Layer 8 of a small transformer language model trained on English Wikipedia (13 layers, counted from 0, width 128).
A neuron adds its activation times its output weights to the MLP's output. To switch it off is to set its activation to zero at one token and run the rest of the model.

Output weights of the MLP neurons that the questions are about. A number n stands for (n - 128) times 0.0029.
n10: 139, 123, 172, 77, 66, 139, 167, 131, 150, 71, 98, 132, 114, 121, 145, 94, 98, 146, 119, 151, 118, 153, 111, 116, 117, 139, 135, 100, 102, 176, 156, 120, 167, 183, 109, 90, 159, 66, 164, 117, 121, 163, 98, 136, 144, 113, 128, 92, 134, 142, 168, 162, 124, 105, 152, 145, 87, 211, 136, 101, 145, 95, 68, 187, 124, 169, 104, 169, 169, 133, 86, 159, 77, 153, 39, 119, 103, 86, 140, 105, 74, 127, 87, 132, 199, 115, 49, 87, 82, 119, 107, 99, 135, 131, 66, 128, 141, 167, 172, 120, 113, 154, 166, 167, 135, 158, 147, 92, 83, 129, 136, 116, 144, 189, 101, 149, 129, 119, 79, 114, 142, 106, 139, 136, 184, 86, 204, 196
n31: 117, 150, 113, 120, 120, 168, 138, 149, 120, 139, 100, 157, 142, 126, 120, 175, 133, 109, 149, 103, 186, 131, 68, 84, 147, 78, 200, 133, 156, 125, 136, 107, 108, 154, 106, 137, 119, 83, 151, 149, 125, 137, 147, 133, 139, 172, 163, 121, 121, 113, 147, 115, 109, 96, 136, 103, 93, 199, 121, 90, 117, 82, 77, 76, 143, 147, 163, 129, 118, 84, 123, 64, 80, 132, 86, 133, 126, 74, 154, 45, 154, 150, 130, 129, 85, 193, 114, 126, 100, 80, 81, 124, 120, 158, 207, 176, 103, 160, 116, 169, 170, 132, 186, 161, 149, 119, 161, 157, 148, 164, 129, 85, 127, 120, 157, 98, 145, 132, 130, 50, 116, 144, 87, 107, 149, 86, 138, 168
n36: 140, 62, 108, 133, 119, 116, 140, 127, 175, 124, 154, 163, 132, 111, 124, 144, 97, 108, 117, 156, 156, 140, 106, 121, 147, 165, 134, 131, 90, 112, 124, 89, 149, 130, 161, 152, 180, 130, 68, 121, 89, 80, 86, 144, 111, 131, 172, 186, 170, 102, 147, 174, 167, 87, 124, 149, 139, 89, 136, 168, 163, 135, 118, 151, 112, 191, 118, 153, 171, 158, 176, 153, 142, 105, 135, 145, 79, 150, 136, 189, 26, 105, 126, 117, 130, 132, 129, 43, 101, 111, 90, 117, 123, 142, 125, 101, 49, 186, 132, 139, 133, 128, 187, 101, 70, 124, 98, 139, 162, 151, 111, 109, 89, 124, 92, 124, 170, 112, 87, 186, 146, 110, 172, 89, 118, 146, 100, 160
n72: 138, 126, 178, 107, 91, 113, 109, 156, 109, 184, 232, 119, 145, 123, 147, 131, 192, 182, 104, 126, 174, 94, 86, 149, 153, 125, 99, 70, 128, 137, 80, 144, 169, 115, 133, 161, 114, 95, 96, 135, 172, 106, 151, 161, 172, 110, 85, 105, 103, 141, 129, 131, 144, 85, 139, 153, 130, 148, 80, 78, 121, 87, 121, 80, 139, 108, 133, 114, 39, 86, 169, 118, 99, 165, 195, 101, 161, 115, 118, 114, 95, 160, 96, 189, 144, 138, 129, 183, 131, 149, 191, 102, 129, 125, 161, 118, 121, 147, 126, 139, 141, 109, 76, 64, 99, 86, 115, 108, 193, 124, 144, 168, 205, 92, 97, 115, 146, 121, 98, 153, 103, 123, 135, 134, 100, 118, 121, 123
n82: 143, 126, 112, 115, 90, 122, 174, 56, 72, 143, 77, 121, 132, 107, 124, 93, 199, 102, 107, 91, 82, 114, 139, 112, 120, 107, 187, 88, 149, 139, 117, 108, 110, 132, 108, 155, 133, 162, 148, 172, 137, 113, 195, 140, 132, 84, 144, 163, 166, 177, 117, 146, 129, 154, 116, 132, 96, 188, 86, 147, 194, 158, 229, 95, 129, 140, 87, 99, 180, 123, 128, 122, 151, 130, 104, 157, 171, 179, 86, 148, 116, 76, 196, 225, 108, 150, 110, 144, 198, 108, 113, 125, 138, 78, 129, 128, 150, 118, 49, 158, 184, 108, 107, 164, 125, 76, 190, 140, 144, 178, 106, 81, 164, 138, 99, 84, 151, 78, 98, 123, 48, 63, 130, 156, 71, 99, 110, 87
n92: 147, 100, 150, 130, 131, 105, 133, 124, 125, 123, 120, 158, 91, 103, 153, 100, 96, 144, 154, 162, 114, 107, 114, 123, 52, 166, 167, 183, 93, 147, 141, 115, 171, 40, 104, 131, 134, 147, 107, 156, 136, 103, 89, 87, 123, 144, 118, 142, 125, 90, 109, 107, 72, 147, 162, 180, 162, 110, 130, 125, 129, 156, 117, 83, 113, 145, 108, 102, 177, 153, 79, 105, 133, 111, 147, 141, 115, 131, 155, 141, 132, 135, 83, 106, 94, 133, 117, 93, 128, 102, 167, 119, 137, 125, 137, 123, 119, 154, 120, 146, 91, 95, 106, 140, 104, 139, 133, 159, 157, 137, 196, 149, 152, 62, 169, 127, 78, 126, 155, 173, 147, 129, 169, 130, 170, 166, 157, 174
n168: 182, 160, 121, 148, 75, 78, 105, 102, 132, 143, 190, 111, 112, 124, 135, 133, 90, 130, 95, 177, 178, 129, 137, 126, 99, 128, 116, 128, 72, 151, 137, 94, 121, 180, 193, 95, 140, 122, 125, 134, 141, 80, 108, 154, 185, 185, 165, 86, 124, 100, 146, 94, 112, 118, 99, 125, 117, 154, 128, 155, 105, 105, 102, 149, 137, 157, 100, 84, 116, 108, 151, 171, 88, 128, 127, 164, 83, 106, 183, 84, 112, 121, 164, 207, 136, 156, 195, 184, 140, 158, 130, 136, 113, 183, 74, 150, 110, 117, 57, 89, 69, 92, 143, 83, 110, 167, 161, 92, 146, 129, 144, 148, 82, 98, 69, 116, 191, 118, 142, 116, 160, 158, 119, 130, 155, 145, 146, 134
n202: 94, 115, 84, 123, 196, 124, 159, 104, 184, 118, 152, 133, 147, 140, 83, 135, 145, 131, 143, 101, 75, 113, 123, 140, 163, 194, 134, 112, 99, 125, 38, 103, 70, 140, 118, 90, 167, 80, 103, 80, 133, 107, 122, 140, 106, 133, 111, 84, 158, 70, 168, 97, 160, 128, 141, 144, 193, 123, 108, 128, 144, 154, 148, 96, 143, 94, 168, 164, 86, 126, 129, 151, 151, 146, 104, 131, 147, 148, 173, 142, 120, 177, 83, 113, 93, 142, 117, 59, 109, 189, 134, 165, 112, 115, 139, 114, 173, 115, 102, 94, 119, 112, 137, 128, 157, 130, 133, 152, 122, 88, 104, 133, 120, 203, 127, 186, 124, 137, 123, 87, 164, 110, 124, 91, 181, 103, 165, 163
n210: 178, 152, 162, 147, 122, 119, 147, 165, 64, 88, 128, 71, 110, 132, 129, 144, 180, 139, 145, 170, 85, 126, 96, 148, 127, 66, 173, 146, 122, 164, 159, 117, 89, 193, 177, 149, 81, 117, 84, 110, 77, 107, 145, 171, 160, 169, 90, 64, 96, 113, 187, 183, 126, 119, 145, 98, 104, 247, 139, 151, 115, 106, 117, 137, 126, 162, 75, 170, 72, 180, 153, 141, 120, 140, 179, 111, 88, 137, 164, 98, 145, 195, 129, 169, 167, 157, 86, 152, 98, 80, 63, 162, 129, 110, 79, 119, 120, 130, 133, 85, 132, 153, 134, 125, 87, 106, 113, 87, 112, 129, 166, 91, 123, 136, 161, 112, 110, 98, 101, 188, 92, 150, 164, 95, 134, 108, 106, 114
n231: 100, 143, 139, 175, 116, 153, 116, 148, 86, 135, 118, 208, 171, 91, 125, 193, 148, 153, 118, 106, 108, 175, 121, 122, 175, 88, 134, 132, 125, 124, 177, 104, 93, 131, 128, 156, 107, 154, 113, 120, 176, 186, 99, 123, 149, 143, 156, 106, 147, 201, 82, 113, 95, 127, 84, 157, 143, 108, 40, 155, 113, 128, 97, 157, 140, 143, 77, 118, 71, 173, 138, 150, 155, 147, 74, 135, 120, 175, 123, 114, 67, 121, 149, 146, 112, 195, 144, 170, 97, 172, 177, 110, 90, 112, 109, 55, 161, 116, 82, 128, 155, 126, 145, 157, 204, 123, 93, 137, 127, 19, 96, 122, 125, 96, 103, 163, 145, 114, 95, 159, 113, 56, 105, 93, 140, 139, 142, 106
n237: 87, 158, 176, 131, 135, 109, 138, 113, 118, 108, 124, 166, 126, 175, 137, 132, 169, 77, 102, 57, 119, 186, 123, 203, 101, 141, 67, 185, 190, 99, 128, 142, 81, 112, 141, 159, 108, 65, 116, 83, 51, 116, 148, 199, 109, 163, 165, 134, 74, 161, 92, 107, 89, 117, 184, 92, 178, 130, 112, 134, 79, 106, 118, 95, 143, 140, 107, 71, 100, 63, 137, 135, 120, 145, 161, 105, 121, 194, 69, 81, 121, 199, 69, 80, 183, 103, 178, 100, 130, 128, 120, 134, 114, 154, 115, 120, 183, 123, 159, 94, 174, 142, 120, 151, 96, 148, 133, 113, 136, 116, 144, 146, 192, 137, 159, 154, 105, 86, 128, 85, 124, 154, 179, 125, 175, 104, 131, 170

Each question names a token from some text and the token that comes next. It shows the activations a of the neurons there, in the order above. A number n stands for (n - 128) times 0.083.

Then comes g, the gradient of the next token's log-probability with respect to the MLP's output, scaled to length 1. A neuron's effect is roughly proportional to its activation times (output weights . g). A number n stands for (n - 128) times 0.0028.

" |\n\n", then "=="
a: 126, 123, 136, 121, 181, 125, 106, 127, 141, 97, 127
g: 165, 110, 112, 113, 129, 146, 131, 155, 132, 135, 125, 137, 121, 124, 186, 162, 209, 148, 111, 146, 135, 124, 130, 175, 151, 117, 189, 103, 126, 135, 104, 181, 113, 145, 131, 159, 111, 131, 6, 116, 142, 109, 130, 141, 123, 145, 159, 140, 149, 91, 121, 91, 110, 137, 154, 175, 147, 95, 59, 116, 159, 170, 186, 147, 144, 81, 121, 85, 109, 132, 82, 121, 160, 55, 158, 153, 137, 146, 117, 93, 89, 120, 89, 161, 94, 122, 127, 118, 139, 148, 135, 140, 146, 139, 102, 140, 159, 127, 195, 144, 146, 99, 142, 106, 136, 191, 127, 21, 119, 102, 98, 128, 114, 146, 128, 99, 107, 132, 100, 108, 182, 83, 168, 124, 86, 109, 95, 88
Which neuron, switched off, raises the next token's probability most? n231

" |", then " Ch"
a: 127, 133, 104, 127, 125, 126, 125, 129, 130, 127, 132
g: 131, 106, 122, 105, 156, 111, 163, 148, 174, 167, 154, 104, 79, 130, 99, 129, 125, 145, 87, 91, 114, 114, 145, 98, 106, 172, 117, 137, 103, 123, 132, 144, 179, 133, 141, 67, 144, 137, 130, 105, 145, 32, 190, 135, 101, 89, 95, 115, 92, 93, 91, 133, 143, 128, 138, 92, 137, 124, 139, 150, 162, 116, 138, 106, 128, 158, 146, 133, 122, 133, 141, 72, 45, 153, 120, 158, 107, 118, 156, 99, 122, 64, 167, 111, 118, 118, 156, 133, 145, 107, 165, 124, 136, 198, 167, 200, 108, 87, 192, 106, 136, 121, 168, 160, 125, 121, 91, 122, 141, 96, 132, 177, 131, 122, 138, 148, 188, 36, 107, 112, 124, 160, 134, 74, 183, 177, 171, 126
Which neuron, switched off, raises the next token's probability most? n36

"ped", then " in"
a: 134, 137, 125, 137, 128, 125, 127, 127, 127, 129, 120
g: 125, 103, 89, 147, 165, 126, 136, 46, 174, 112, 148, 139, 142, 111, 124, 92, 153, 110, 174, 79, 74, 135, 82, 136, 136, 116, 132, 102, 150, 116, 122, 96, 109, 149, 99, 115, 148, 129, 104, 90, 152, 151, 227, 122, 124, 119, 146, 111, 79, 161, 148, 156, 94, 174, 95, 98, 137, 152, 161, 101, 157, 99, 162, 159, 153, 142, 118, 126, 111, 81, 120, 116, 110, 101, 119, 83, 95, 117, 149, 146, 160, 102, 140, 93, 67, 86, 104, 122, 144, 140, 100, 175, 145, 109, 171, 137, 116, 180, 118, 197, 192, 187, 129, 176, 162, 73, 133, 133, 113, 190, 125, 145, 118, 169, 101, 151, 128, 92, 128, 136, 193, 109, 140, 140, 106, 73, 71, 159
Which neuron, switched off, raises the next token's probability most? n72

"te", then "g"
a: 132, 121, 141, 131, 126, 130, 128, 130, 131, 133, 131
g: 135, 109, 158, 120, 164, 166, 72, 98, 116, 156, 162, 66, 143, 118, 78, 171, 112, 90, 159, 166, 146, 147, 132, 193, 83, 134, 132, 133, 160, 133, 172, 136, 140, 126, 139, 133, 102, 108, 223, 163, 129, 118, 144, 153, 172, 148, 127, 132, 125, 135, 101, 140, 141, 138, 157, 162, 125, 108, 115, 160, 176, 34, 107, 65, 120, 113, 142, 95, 112, 71, 126, 138, 169, 116, 153, 117, 66, 135, 128, 113, 132, 124, 140, 147, 108, 102, 67, 152, 147, 109, 149, 169, 98, 110, 138, 94, 151, 110, 80, 137, 140, 96, 180, 168, 113, 155, 166, 102, 129, 158, 140, 132, 127, 117, 170, 139, 120, 126, 21, 138, 137, 91, 111, 98, 94, 157, 114, 58
Which neuron, switched off, raises the next token's probability most? n36

" act", then ","
a: 135, 137, 130, 133, 130, 126, 124, 90, 127, 123, 131
g: 73, 149, 144, 137, 109, 78, 141, 63, 95, 178, 80, 147, 98, 127, 171, 108, 104, 147, 112, 113, 130, 124, 96, 115, 101, 135, 156, 145, 127, 151, 138, 137, 67, 174, 140, 170, 148, 136, 185, 101, 116, 104, 152, 111, 141, 130, 137, 166, 88, 166, 134, 152, 113, 144, 143, 95, 119, 86, 160, 151, 101, 198, 191, 184, 134, 101, 130, 143, 151, 92, 141, 119, 140, 161, 90, 178, 95, 131, 119, 165, 48, 203, 126, 100, 125, 128, 95, 87, 115, 150, 113, 116, 76, 128, 135, 103, 137, 89, 121, 125, 155, 113, 114, 171, 149, 131, 163, 208, 86, 116, 145, 141, 124, 130, 124, 83, 56, 113, 196, 123, 118, 109, 182, 90, 141, 95, 119, 150
Which neuron, switched off, raises the next token's probability most? n202

"iction", then " ("
a: 134, 133, 129, 128, 122, 128, 129, 109, 130, 131, 132
g: 86, 139, 76, 120, 142, 84, 108, 163, 145, 34, 114, 194, 116, 167, 76, 96, 106, 134, 184, 117, 123, 121, 141, 137, 201, 121, 137, 168, 88, 104, 155, 150, 103, 128, 61, 138, 113, 172, 163, 127, 144, 97, 133, 91, 175, 130, 113, 135, 114, 101, 125, 122, 143, 171, 134, 96, 151, 86, 120, 109, 129, 127, 76, 158, 160, 78, 122, 147, 142, 202, 110, 142, 147, 142, 129, 112, 126, 159, 132, 133, 148, 85, 146, 63, 124, 105, 97, 110, 145, 160, 114, 136, 119, 82, 194, 126, 102, 92, 140, 145, 184, 77, 105, 126, 150, 72, 143, 99, 120, 145, 135, 139, 198, 176, 196, 136, 148, 146, 84, 139, 85, 149, 106, 139, 120, 156, 145, 122
Which neuron, switched off, raises the next token's probability most? n202

" under", then "ly"
a: 135, 127, 121, 134, 128, 126, 125, 128, 129, 127, 126
g: 119, 199, 179, 137, 154, 133, 114, 158, 77, 109, 132, 128, 44, 164, 122, 154, 177, 112, 115, 142, 68, 138, 100, 142, 83, 112, 121, 126, 123, 78, 97, 111, 181, 108, 147, 128, 59, 144, 123, 133, 133, 163, 116, 138, 176, 138, 65, 75, 79, 137, 69, 88, 136, 124, 97, 175, 97, 159, 131, 150, 158, 161, 184, 119, 146, 167, 120, 176, 142, 123, 128, 109, 125, 138, 147, 86, 103, 128, 63, 130, 144, 147, 172, 164, 123, 111, 167, 156, 168, 112, 112, 116, 151, 117, 129, 100, 100, 152, 127, 144, 178, 139, 98, 56, 86, 151, 103, 127, 172, 197, 144, 113, 157, 155, 102, 85, 140, 111, 134, 151, 74, 170, 127, 96, 120, 148, 121, 123
Which neuron, switched off, lowers the next token's probability most? n72

" g", then "overnor"
a: 76, 127, 130, 128, 132, 128, 129, 129, 129, 125, 127
g: 182, 92, 184, 90, 119, 120, 139, 138, 136, 129, 103, 126, 54, 159, 139, 122, 142, 141, 126, 101, 106, 143, 106, 111, 117, 157, 121, 127, 145, 129, 141, 199, 132, 152, 79, 99, 164, 119, 74, 123, 99, 106, 222, 101, 88, 97, 99, 165, 116, 134, 83, 140, 196, 106, 109, 105, 135, 170, 163, 124, 64, 91, 140, 134, 155, 102, 163, 129, 82, 160, 156, 169, 104, 184, 150, 177, 124, 187, 108, 128, 172, 66, 140, 141, 59, 132, 82, 169, 157, 160, 128, 95, 116, 109, 144, 131, 136, 105, 148, 180, 132, 87, 107, 125, 146, 130, 139, 149, 115, 153, 171, 156, 107, 73, 83, 102, 124, 155, 137, 100, 158, 87, 97, 125, 115, 159, 138, 93
Which neuron, switched off, lowers the next token's probability most? n10

".", then " In"
a: 8, 126, 147, 78, 138, 127, 122, 127, 129, 120, 127
g: 121, 107, 155, 136, 83, 90, 105, 99, 182, 182, 146, 171, 124, 74, 128, 106, 147, 91, 72, 137, 86, 122, 101, 63, 61, 201, 145, 118, 151, 117, 114, 121, 50, 132, 108, 102, 100, 173, 75, 170, 140, 178, 149, 118, 124, 161, 93, 179, 178, 169, 108, 118, 137, 109, 133, 107, 135, 123, 146, 145, 156, 112, 112, 117, 180, 110, 184, 94, 134, 104, 178, 151, 160, 153, 96, 77, 90, 157, 103, 135, 131, 121, 127, 163, 115, 153, 74, 107, 92, 111, 137, 168, 94, 111, 156, 135, 107, 116, 116, 137, 153, 152, 111, 146, 135, 132, 166, 163, 128, 175, 145, 156, 133, 122, 111, 153, 174, 65, 177, 72, 117, 138, 80, 121, 151, 122, 122, 175
Which neuron, switched off, lowers the next token's probability most? n10

"18", then "5"
a: 127, 122, 124, 125, 127, 128, 129, 128, 132, 129, 106
g: 181, 131, 152, 181, 79, 57, 115, 78, 132, 104, 128, 143, 112, 169, 94, 207, 67, 131, 153, 149, 137, 80, 101, 131, 156, 109, 166, 111, 140, 140, 115, 76, 150, 143, 162, 135, 174, 106, 142, 149, 148, 160, 128, 106, 175, 169, 77, 133, 84, 105, 127, 130, 130, 179, 141, 96, 137, 140, 98, 101, 165, 119, 155, 126, 165, 128, 132, 135, 139, 105, 62, 158, 95, 126, 147, 108, 150, 141, 146, 110, 103, 139, 105, 174, 100, 189, 142, 163, 53, 196, 148, 124, 139, 132, 96, 130, 86, 132, 95, 117, 107, 83, 134, 83, 158, 178, 201, 140, 78, 80, 128, 127, 142, 142, 89, 82, 172, 131, 110, 162, 125, 125, 125, 104, 94, 134, 134, 96
Which neuron, switched off, lowers the next token's probability most? n237

"istor", then "ian"
a: 128, 129, 128, 102, 127, 140, 130, 126, 119, 128, 129
g: 90, 104, 115, 134, 152, 168, 134, 96, 161, 163, 188, 166, 162, 53, 76, 98, 140, 151, 168, 128, 148, 154, 151, 204, 136, 101, 122, 172, 128, 181, 141, 159, 115, 146, 148, 93, 86, 158, 112, 140, 105, 71, 147, 123, 114, 176, 68, 131, 135, 135, 161, 123, 118, 134, 147, 141, 112, 93, 70, 128, 123, 156, 194, 142, 109, 103, 129, 115, 121, 157, 134, 117, 111, 171, 154, 84, 95, 137, 132, 55, 100, 97, 107, 93, 62, 142, 79, 115, 91, 111, 110, 190, 92, 79, 141, 129, 99, 79, 148, 163, 136, 67, 98, 147, 132, 159, 166, 161, 157, 128, 152, 113, 107, 135, 128, 148, 147, 122, 135, 168, 166, 167, 167, 70, 128, 129, 115, 98
Which neuron, switched off, raises the next token's probability most? n210

":", then "30"
a: 130, 113, 127, 130, 125, 128, 162, 128, 132, 131, 130
g: 163, 85, 159, 166, 61, 90, 108, 111, 77, 131, 93, 106, 118, 156, 163, 158, 160, 111, 163, 140, 202, 126, 104, 117, 164, 123, 56, 153, 69, 126, 54, 140, 87, 114, 110, 14, 45, 164, 125, 133, 144, 126, 98, 166, 121, 137, 97, 163, 146, 100, 161, 112, 138, 173, 172, 149, 128, 166, 125, 118, 106, 148, 138, 143, 130, 153, 155, 155, 127, 149, 108, 144, 170, 147, 118, 113, 159, 153, 152, 96, 113, 139, 176, 158, 157, 138, 102, 146, 99, 177, 118, 111, 156, 106, 112, 131, 81, 115, 41, 122, 146, 161, 90, 113, 163, 173, 124, 89, 160, 141, 133, 126, 118, 161, 100, 147, 124, 128, 88, 158, 109, 141, 107, 115, 128, 142, 138, 113
Which neuron, switched off, lowers the next token's probability most? n168

"R", then "M"
a: 129, 129, 127, 126, 122, 127, 128, 131, 128, 124, 122
g: 68, 175, 131, 129, 152, 187, 123, 116, 173, 98, 187, 168, 105, 109, 98, 71, 92, 85, 198, 104, 130, 162, 133, 140, 112, 143, 156, 156, 112, 106, 155, 57, 110, 111, 137, 174, 175, 138, 104, 174, 125, 100, 76, 127, 151, 172, 152, 98, 154, 140, 174, 155, 84, 127, 103, 147, 128, 98, 127, 132, 109, 170, 142, 136, 127, 106, 103, 182, 149, 82, 168, 113, 97, 137, 128, 63, 141, 106, 173, 138, 172, 118, 123, 129, 152, 112, 97, 122, 110, 92, 157, 148, 157, 140, 121, 104, 127, 81, 173, 111, 133, 103, 111, 99, 83, 152, 57, 116, 122, 102, 177, 135, 121, 146, 162, 89, 127, 162, 142, 149, 204, 85, 104, 87, 77, 165, 109, 123
Which neuron, switched off, lowers the next token's probability most? n82

".", then " This"
a: 44, 130, 124, 51, 136, 126, 123, 125, 128, 121, 129
g: 152, 95, 141, 174, 141, 97, 100, 138, 96, 147, 90, 183, 135, 87, 74, 92, 124, 113, 148, 123, 163, 98, 132, 117, 110, 60, 129, 150, 85, 166, 115, 107, 153, 143, 116, 107, 86, 177, 91, 126, 133, 158, 114, 135, 152, 112, 167, 165, 141, 158, 153, 117, 101, 113, 113, 164, 146, 127, 147, 129, 150, 144, 169, 90, 169, 113, 166, 160, 164, 81, 80, 102, 198, 63, 125, 98, 99, 163, 149, 91, 102, 93, 144, 123, 137, 164, 109, 109, 153, 140, 139, 103, 39, 165, 132, 95, 154, 168, 91, 163, 154, 89, 115, 128, 146, 143, 112, 135, 59, 166, 100, 132, 141, 172, 161, 117, 51, 155, 89, 190, 135, 123, 118, 190, 118, 142, 129, 158
Which neuron, switched off, lowers the next token's probability most? n72

"19", then "0"
a: 128, 123, 125, 124, 126, 129, 123, 129, 130, 128, 89
g: 147, 128, 160, 160, 93, 114, 131, 72, 118, 116, 103, 118, 135, 154, 96, 205, 93, 109, 143, 163, 140, 80, 125, 119, 181, 130, 156, 110, 162, 147, 108, 103, 131, 124, 176, 153, 174, 104, 142, 129, 165, 160, 115, 89, 146, 145, 89, 159, 101, 86, 129, 139, 99, 140, 131, 148, 146, 128, 115, 146, 158, 172, 160, 128, 123, 103, 81, 146, 147, 123, 95, 155, 122, 159, 144, 112, 152, 160, 176, 140, 109, 141, 113, 179, 104, 165, 140, 147, 69, 171, 144, 85, 130, 142, 70, 106, 103, 123, 70, 121, 114, 77, 168, 32, 120, 121, 210, 139, 70, 71, 156, 131, 145, 163, 98, 71, 163, 144, 80, 154, 119, 134, 132, 116, 79, 158, 133, 63
Which neuron, switched off, lowers the next token's probability most? n237

"amb", then "r"
a: 127, 128, 127, 124, 128, 74, 131, 149, 133, 126, 120
g: 131, 156, 103, 127, 113, 133, 191, 147, 132, 152, 77, 106, 158, 203, 176, 155, 190, 122, 150, 119, 125, 84, 136, 99, 121, 121, 144, 127, 131, 136, 119, 164, 118, 129, 157, 116, 136, 140, 167, 146, 60, 122, 199, 171, 156, 70, 67, 123, 86, 134, 83, 143, 175, 106, 121, 206, 111, 141, 107, 154, 91, 111, 105, 90, 170, 80, 118, 93, 113, 89, 164, 123, 103, 119, 108, 143, 123, 158, 126, 179, 131, 130, 74, 125, 122, 193, 132, 147, 142, 173, 117, 106, 109, 127, 121, 105, 148, 176, 110, 70, 157, 117, 127, 147, 107, 75, 81, 104, 106, 120, 205, 114, 144, 123, 109, 130, 153, 81, 106, 108, 185, 133, 99, 96, 122, 169, 128, 81
Which neuron, switched off, lowers the next token's probability most? n92

".)", then " as"
a: 66, 133, 157, 136, 126, 128, 126, 128, 129, 131, 128
g: 117, 89, 128, 167, 154, 144, 119, 127, 92, 106, 81, 157, 174, 156, 110, 118, 126, 111, 109, 112, 72, 217, 106, 97, 80, 159, 176, 125, 85, 81, 107, 112, 115, 120, 118, 150, 170, 140, 131, 140, 136, 135, 135, 108, 83, 104, 138, 123, 96, 98, 88, 127, 121, 152, 84, 172, 144, 197, 115, 81, 157, 142, 64, 119, 122, 177, 67, 125, 132, 115, 134, 197, 176, 100, 83, 104, 152, 157, 122, 135, 110, 105, 90, 181, 152, 88, 143, 87, 115, 90, 110, 111, 104, 109, 121, 140, 108, 115, 121, 120, 154, 170, 175, 169, 151, 144, 157, 162, 133, 109, 144, 73, 122, 210, 89, 134, 137, 156, 154, 83, 185, 154, 136, 157, 148, 178, 148, 116
Which neuron, switched off, lowers the next token's probability most? n36

" h", then "ail"
a: 117, 127, 115, 133, 124, 130, 132, 128, 125, 130, 130
g: 103, 181, 68, 116, 102, 121, 114, 123, 143, 121, 135, 98, 72, 116, 170, 177, 172, 190, 147, 124, 72, 109, 163, 178, 164, 134, 102, 128, 185, 152, 137, 165, 75, 123, 154, 174, 111, 102, 129, 165, 147, 151, 136, 149, 105, 87, 119, 126, 104, 165, 111, 124, 130, 138, 135, 110, 131, 146, 176, 117, 156, 135, 81, 167, 181, 97, 112, 118, 157, 54, 133, 120, 74, 132, 147, 173, 107, 107, 159, 149, 84, 141, 154, 135, 127, 100, 136, 124, 104, 102, 128, 125, 94, 169, 53, 124, 113, 12, 178, 133, 169, 119, 134, 144, 120, 162, 111, 122, 97, 135, 133, 134, 125, 100, 105, 127, 115, 96, 172, 129, 127, 129, 77, 186, 138, 82, 96, 179
Which neuron, switched off, lowers the next token's probability most? n36

" also", then " so"
a: 129, 118, 130, 138, 126, 127, 125, 122, 129, 132, 123
g: 167, 125, 130, 199, 108, 122, 128, 96, 100, 101, 171, 116, 164, 119, 129, 152, 146, 132, 134, 111, 163, 63, 142, 179, 143, 116, 145, 119, 89, 71, 154, 172, 105, 184, 131, 120, 107, 61, 200, 135, 98, 117, 148, 132, 125, 148, 102, 166, 97, 140, 156, 144, 97, 120, 117, 172, 106, 136, 137, 174, 200, 202, 129, 132, 94, 184, 113, 101, 123, 96, 136, 121, 80, 117, 116, 129, 80, 113, 167, 111, 136, 87, 105, 164, 109, 156, 177, 113, 141, 155, 120, 127, 82, 115, 157, 151, 104, 156, 66, 97, 165, 80, 140, 119, 157, 110, 101, 118, 136, 186, 137, 143, 107, 113, 117, 84, 99, 147, 195, 66, 88, 70, 116, 104, 122, 137, 126, 164
Which neuron, switched off, raises the next token's probability most? n31

"iet", then "es"
a: 129, 127, 130, 128, 131, 119, 129, 104, 132, 126, 129
g: 125, 108, 106, 144, 138, 138, 126, 109, 99, 112, 153, 135, 95, 133, 168, 139, 93, 99, 71, 132, 77, 122, 147, 82, 180, 90, 148, 181, 186, 104, 133, 157, 119, 162, 150, 102, 133, 148, 128, 175, 96, 152, 57, 102, 136, 129, 202, 110, 158, 143, 85, 97, 108, 131, 112, 143, 68, 108, 132, 83, 116, 177, 106, 146, 99, 190, 146, 109, 95, 95, 135, 171, 130, 128, 117, 162, 209, 109, 111, 73, 163, 129, 184, 111, 152, 186, 140, 137, 196, 103, 131, 100, 103, 109, 146, 136, 110, 162, 113, 155, 92, 91, 158, 156, 173, 152, 125, 126, 132, 86, 159, 180, 147, 67, 135, 147, 127, 137, 116, 109, 70, 142, 107, 106, 139, 115, 133, 62
Which neuron, switched off, lowers the next token's probability most? n202

" ==\n", then "S"
a: 126, 104, 147, 76, 138, 124, 130, 127, 123, 121, 122
g: 95, 133, 110, 136, 176, 168, 140, 158, 108, 163, 169, 106, 153, 174, 155, 154, 104, 130, 163, 207, 130, 86, 105, 85, 141, 125, 62, 189, 101, 88, 174, 90, 109, 90, 170, 110, 141, 86, 64, 118, 108, 153, 103, 104, 134, 139, 106, 167, 93, 167, 75, 141, 154, 161, 128, 184, 99, 130, 85, 110, 130, 145, 70, 109, 87, 134, 156, 143, 137, 92, 129, 99, 105, 116, 125, 141, 105, 93, 105, 120, 137, 95, 172, 127, 129, 166, 163, 128, 170, 127, 192, 151, 161, 113, 139, 166, 102, 114, 127, 111, 119, 176, 135, 99, 119, 167, 133, 131, 121, 68, 140, 131, 154, 121, 91, 133, 108, 69, 124, 135, 53, 125, 152, 155, 182, 190, 122, 89
Which neuron, switched off, raises the next token's probability most? n72

" are", then " also"
a: 142, 119, 131, 134, 120, 126, 129, 130, 127, 132, 122
g: 176, 113, 92, 97, 106, 118, 179, 185, 115, 210, 108, 139, 153, 116, 75, 106, 166, 103, 139, 87, 90, 124, 149, 123, 134, 164, 160, 87, 108, 95, 171, 199, 167, 139, 93, 88, 112, 117, 123, 100, 138, 125, 155, 106, 113, 116, 117, 127, 125, 110, 104, 108, 165, 102, 100, 86, 123, 116, 80, 173, 153, 207, 102, 129, 137, 128, 92, 97, 133, 109, 64, 125, 72, 130, 134, 139, 124, 156, 129, 139, 173, 111, 141, 121, 132, 144, 156, 167, 103, 129, 118, 119, 127, 122, 153, 155, 107, 96, 67, 94, 203, 182, 145, 77, 141, 145, 113, 151, 178, 157, 135, 101, 177, 122, 176, 99, 139, 147, 169, 95, 94, 94, 90, 186, 91, 111, 151, 169
Which neuron, switched off, raises the next token's probability most? n82

" Ch", then "ace"
a: 127, 133, 120, 125, 128, 104, 136, 124, 123, 122, 129
g: 94, 102, 138, 172, 124, 149, 82, 101, 155, 136, 111, 118, 141, 65, 162, 128, 131, 138, 178, 100, 92, 88, 162, 155, 103, 125, 155, 116, 145, 139, 121, 66, 136, 129, 169, 142, 140, 147, 117, 201, 106, 125, 146, 95, 151, 126, 126, 144, 123, 68, 93, 110, 150, 163, 176, 143, 106, 148, 123, 125, 103, 182, 64, 141, 64, 82, 159, 78, 161, 103, 124, 138, 179, 130, 139, 57, 150, 130, 117, 117, 134, 113, 114, 133, 125, 69, 117, 144, 97, 101, 155, 82, 105, 157, 84, 107, 72, 140, 178, 77, 164, 172, 168, 178, 118, 158, 141, 171, 130, 96, 157, 140, 122, 109, 137, 123, 142, 68, 163, 141, 108, 160, 166, 186, 112, 80, 150, 180
Which neuron, switched off, raises the next token's probability most? n92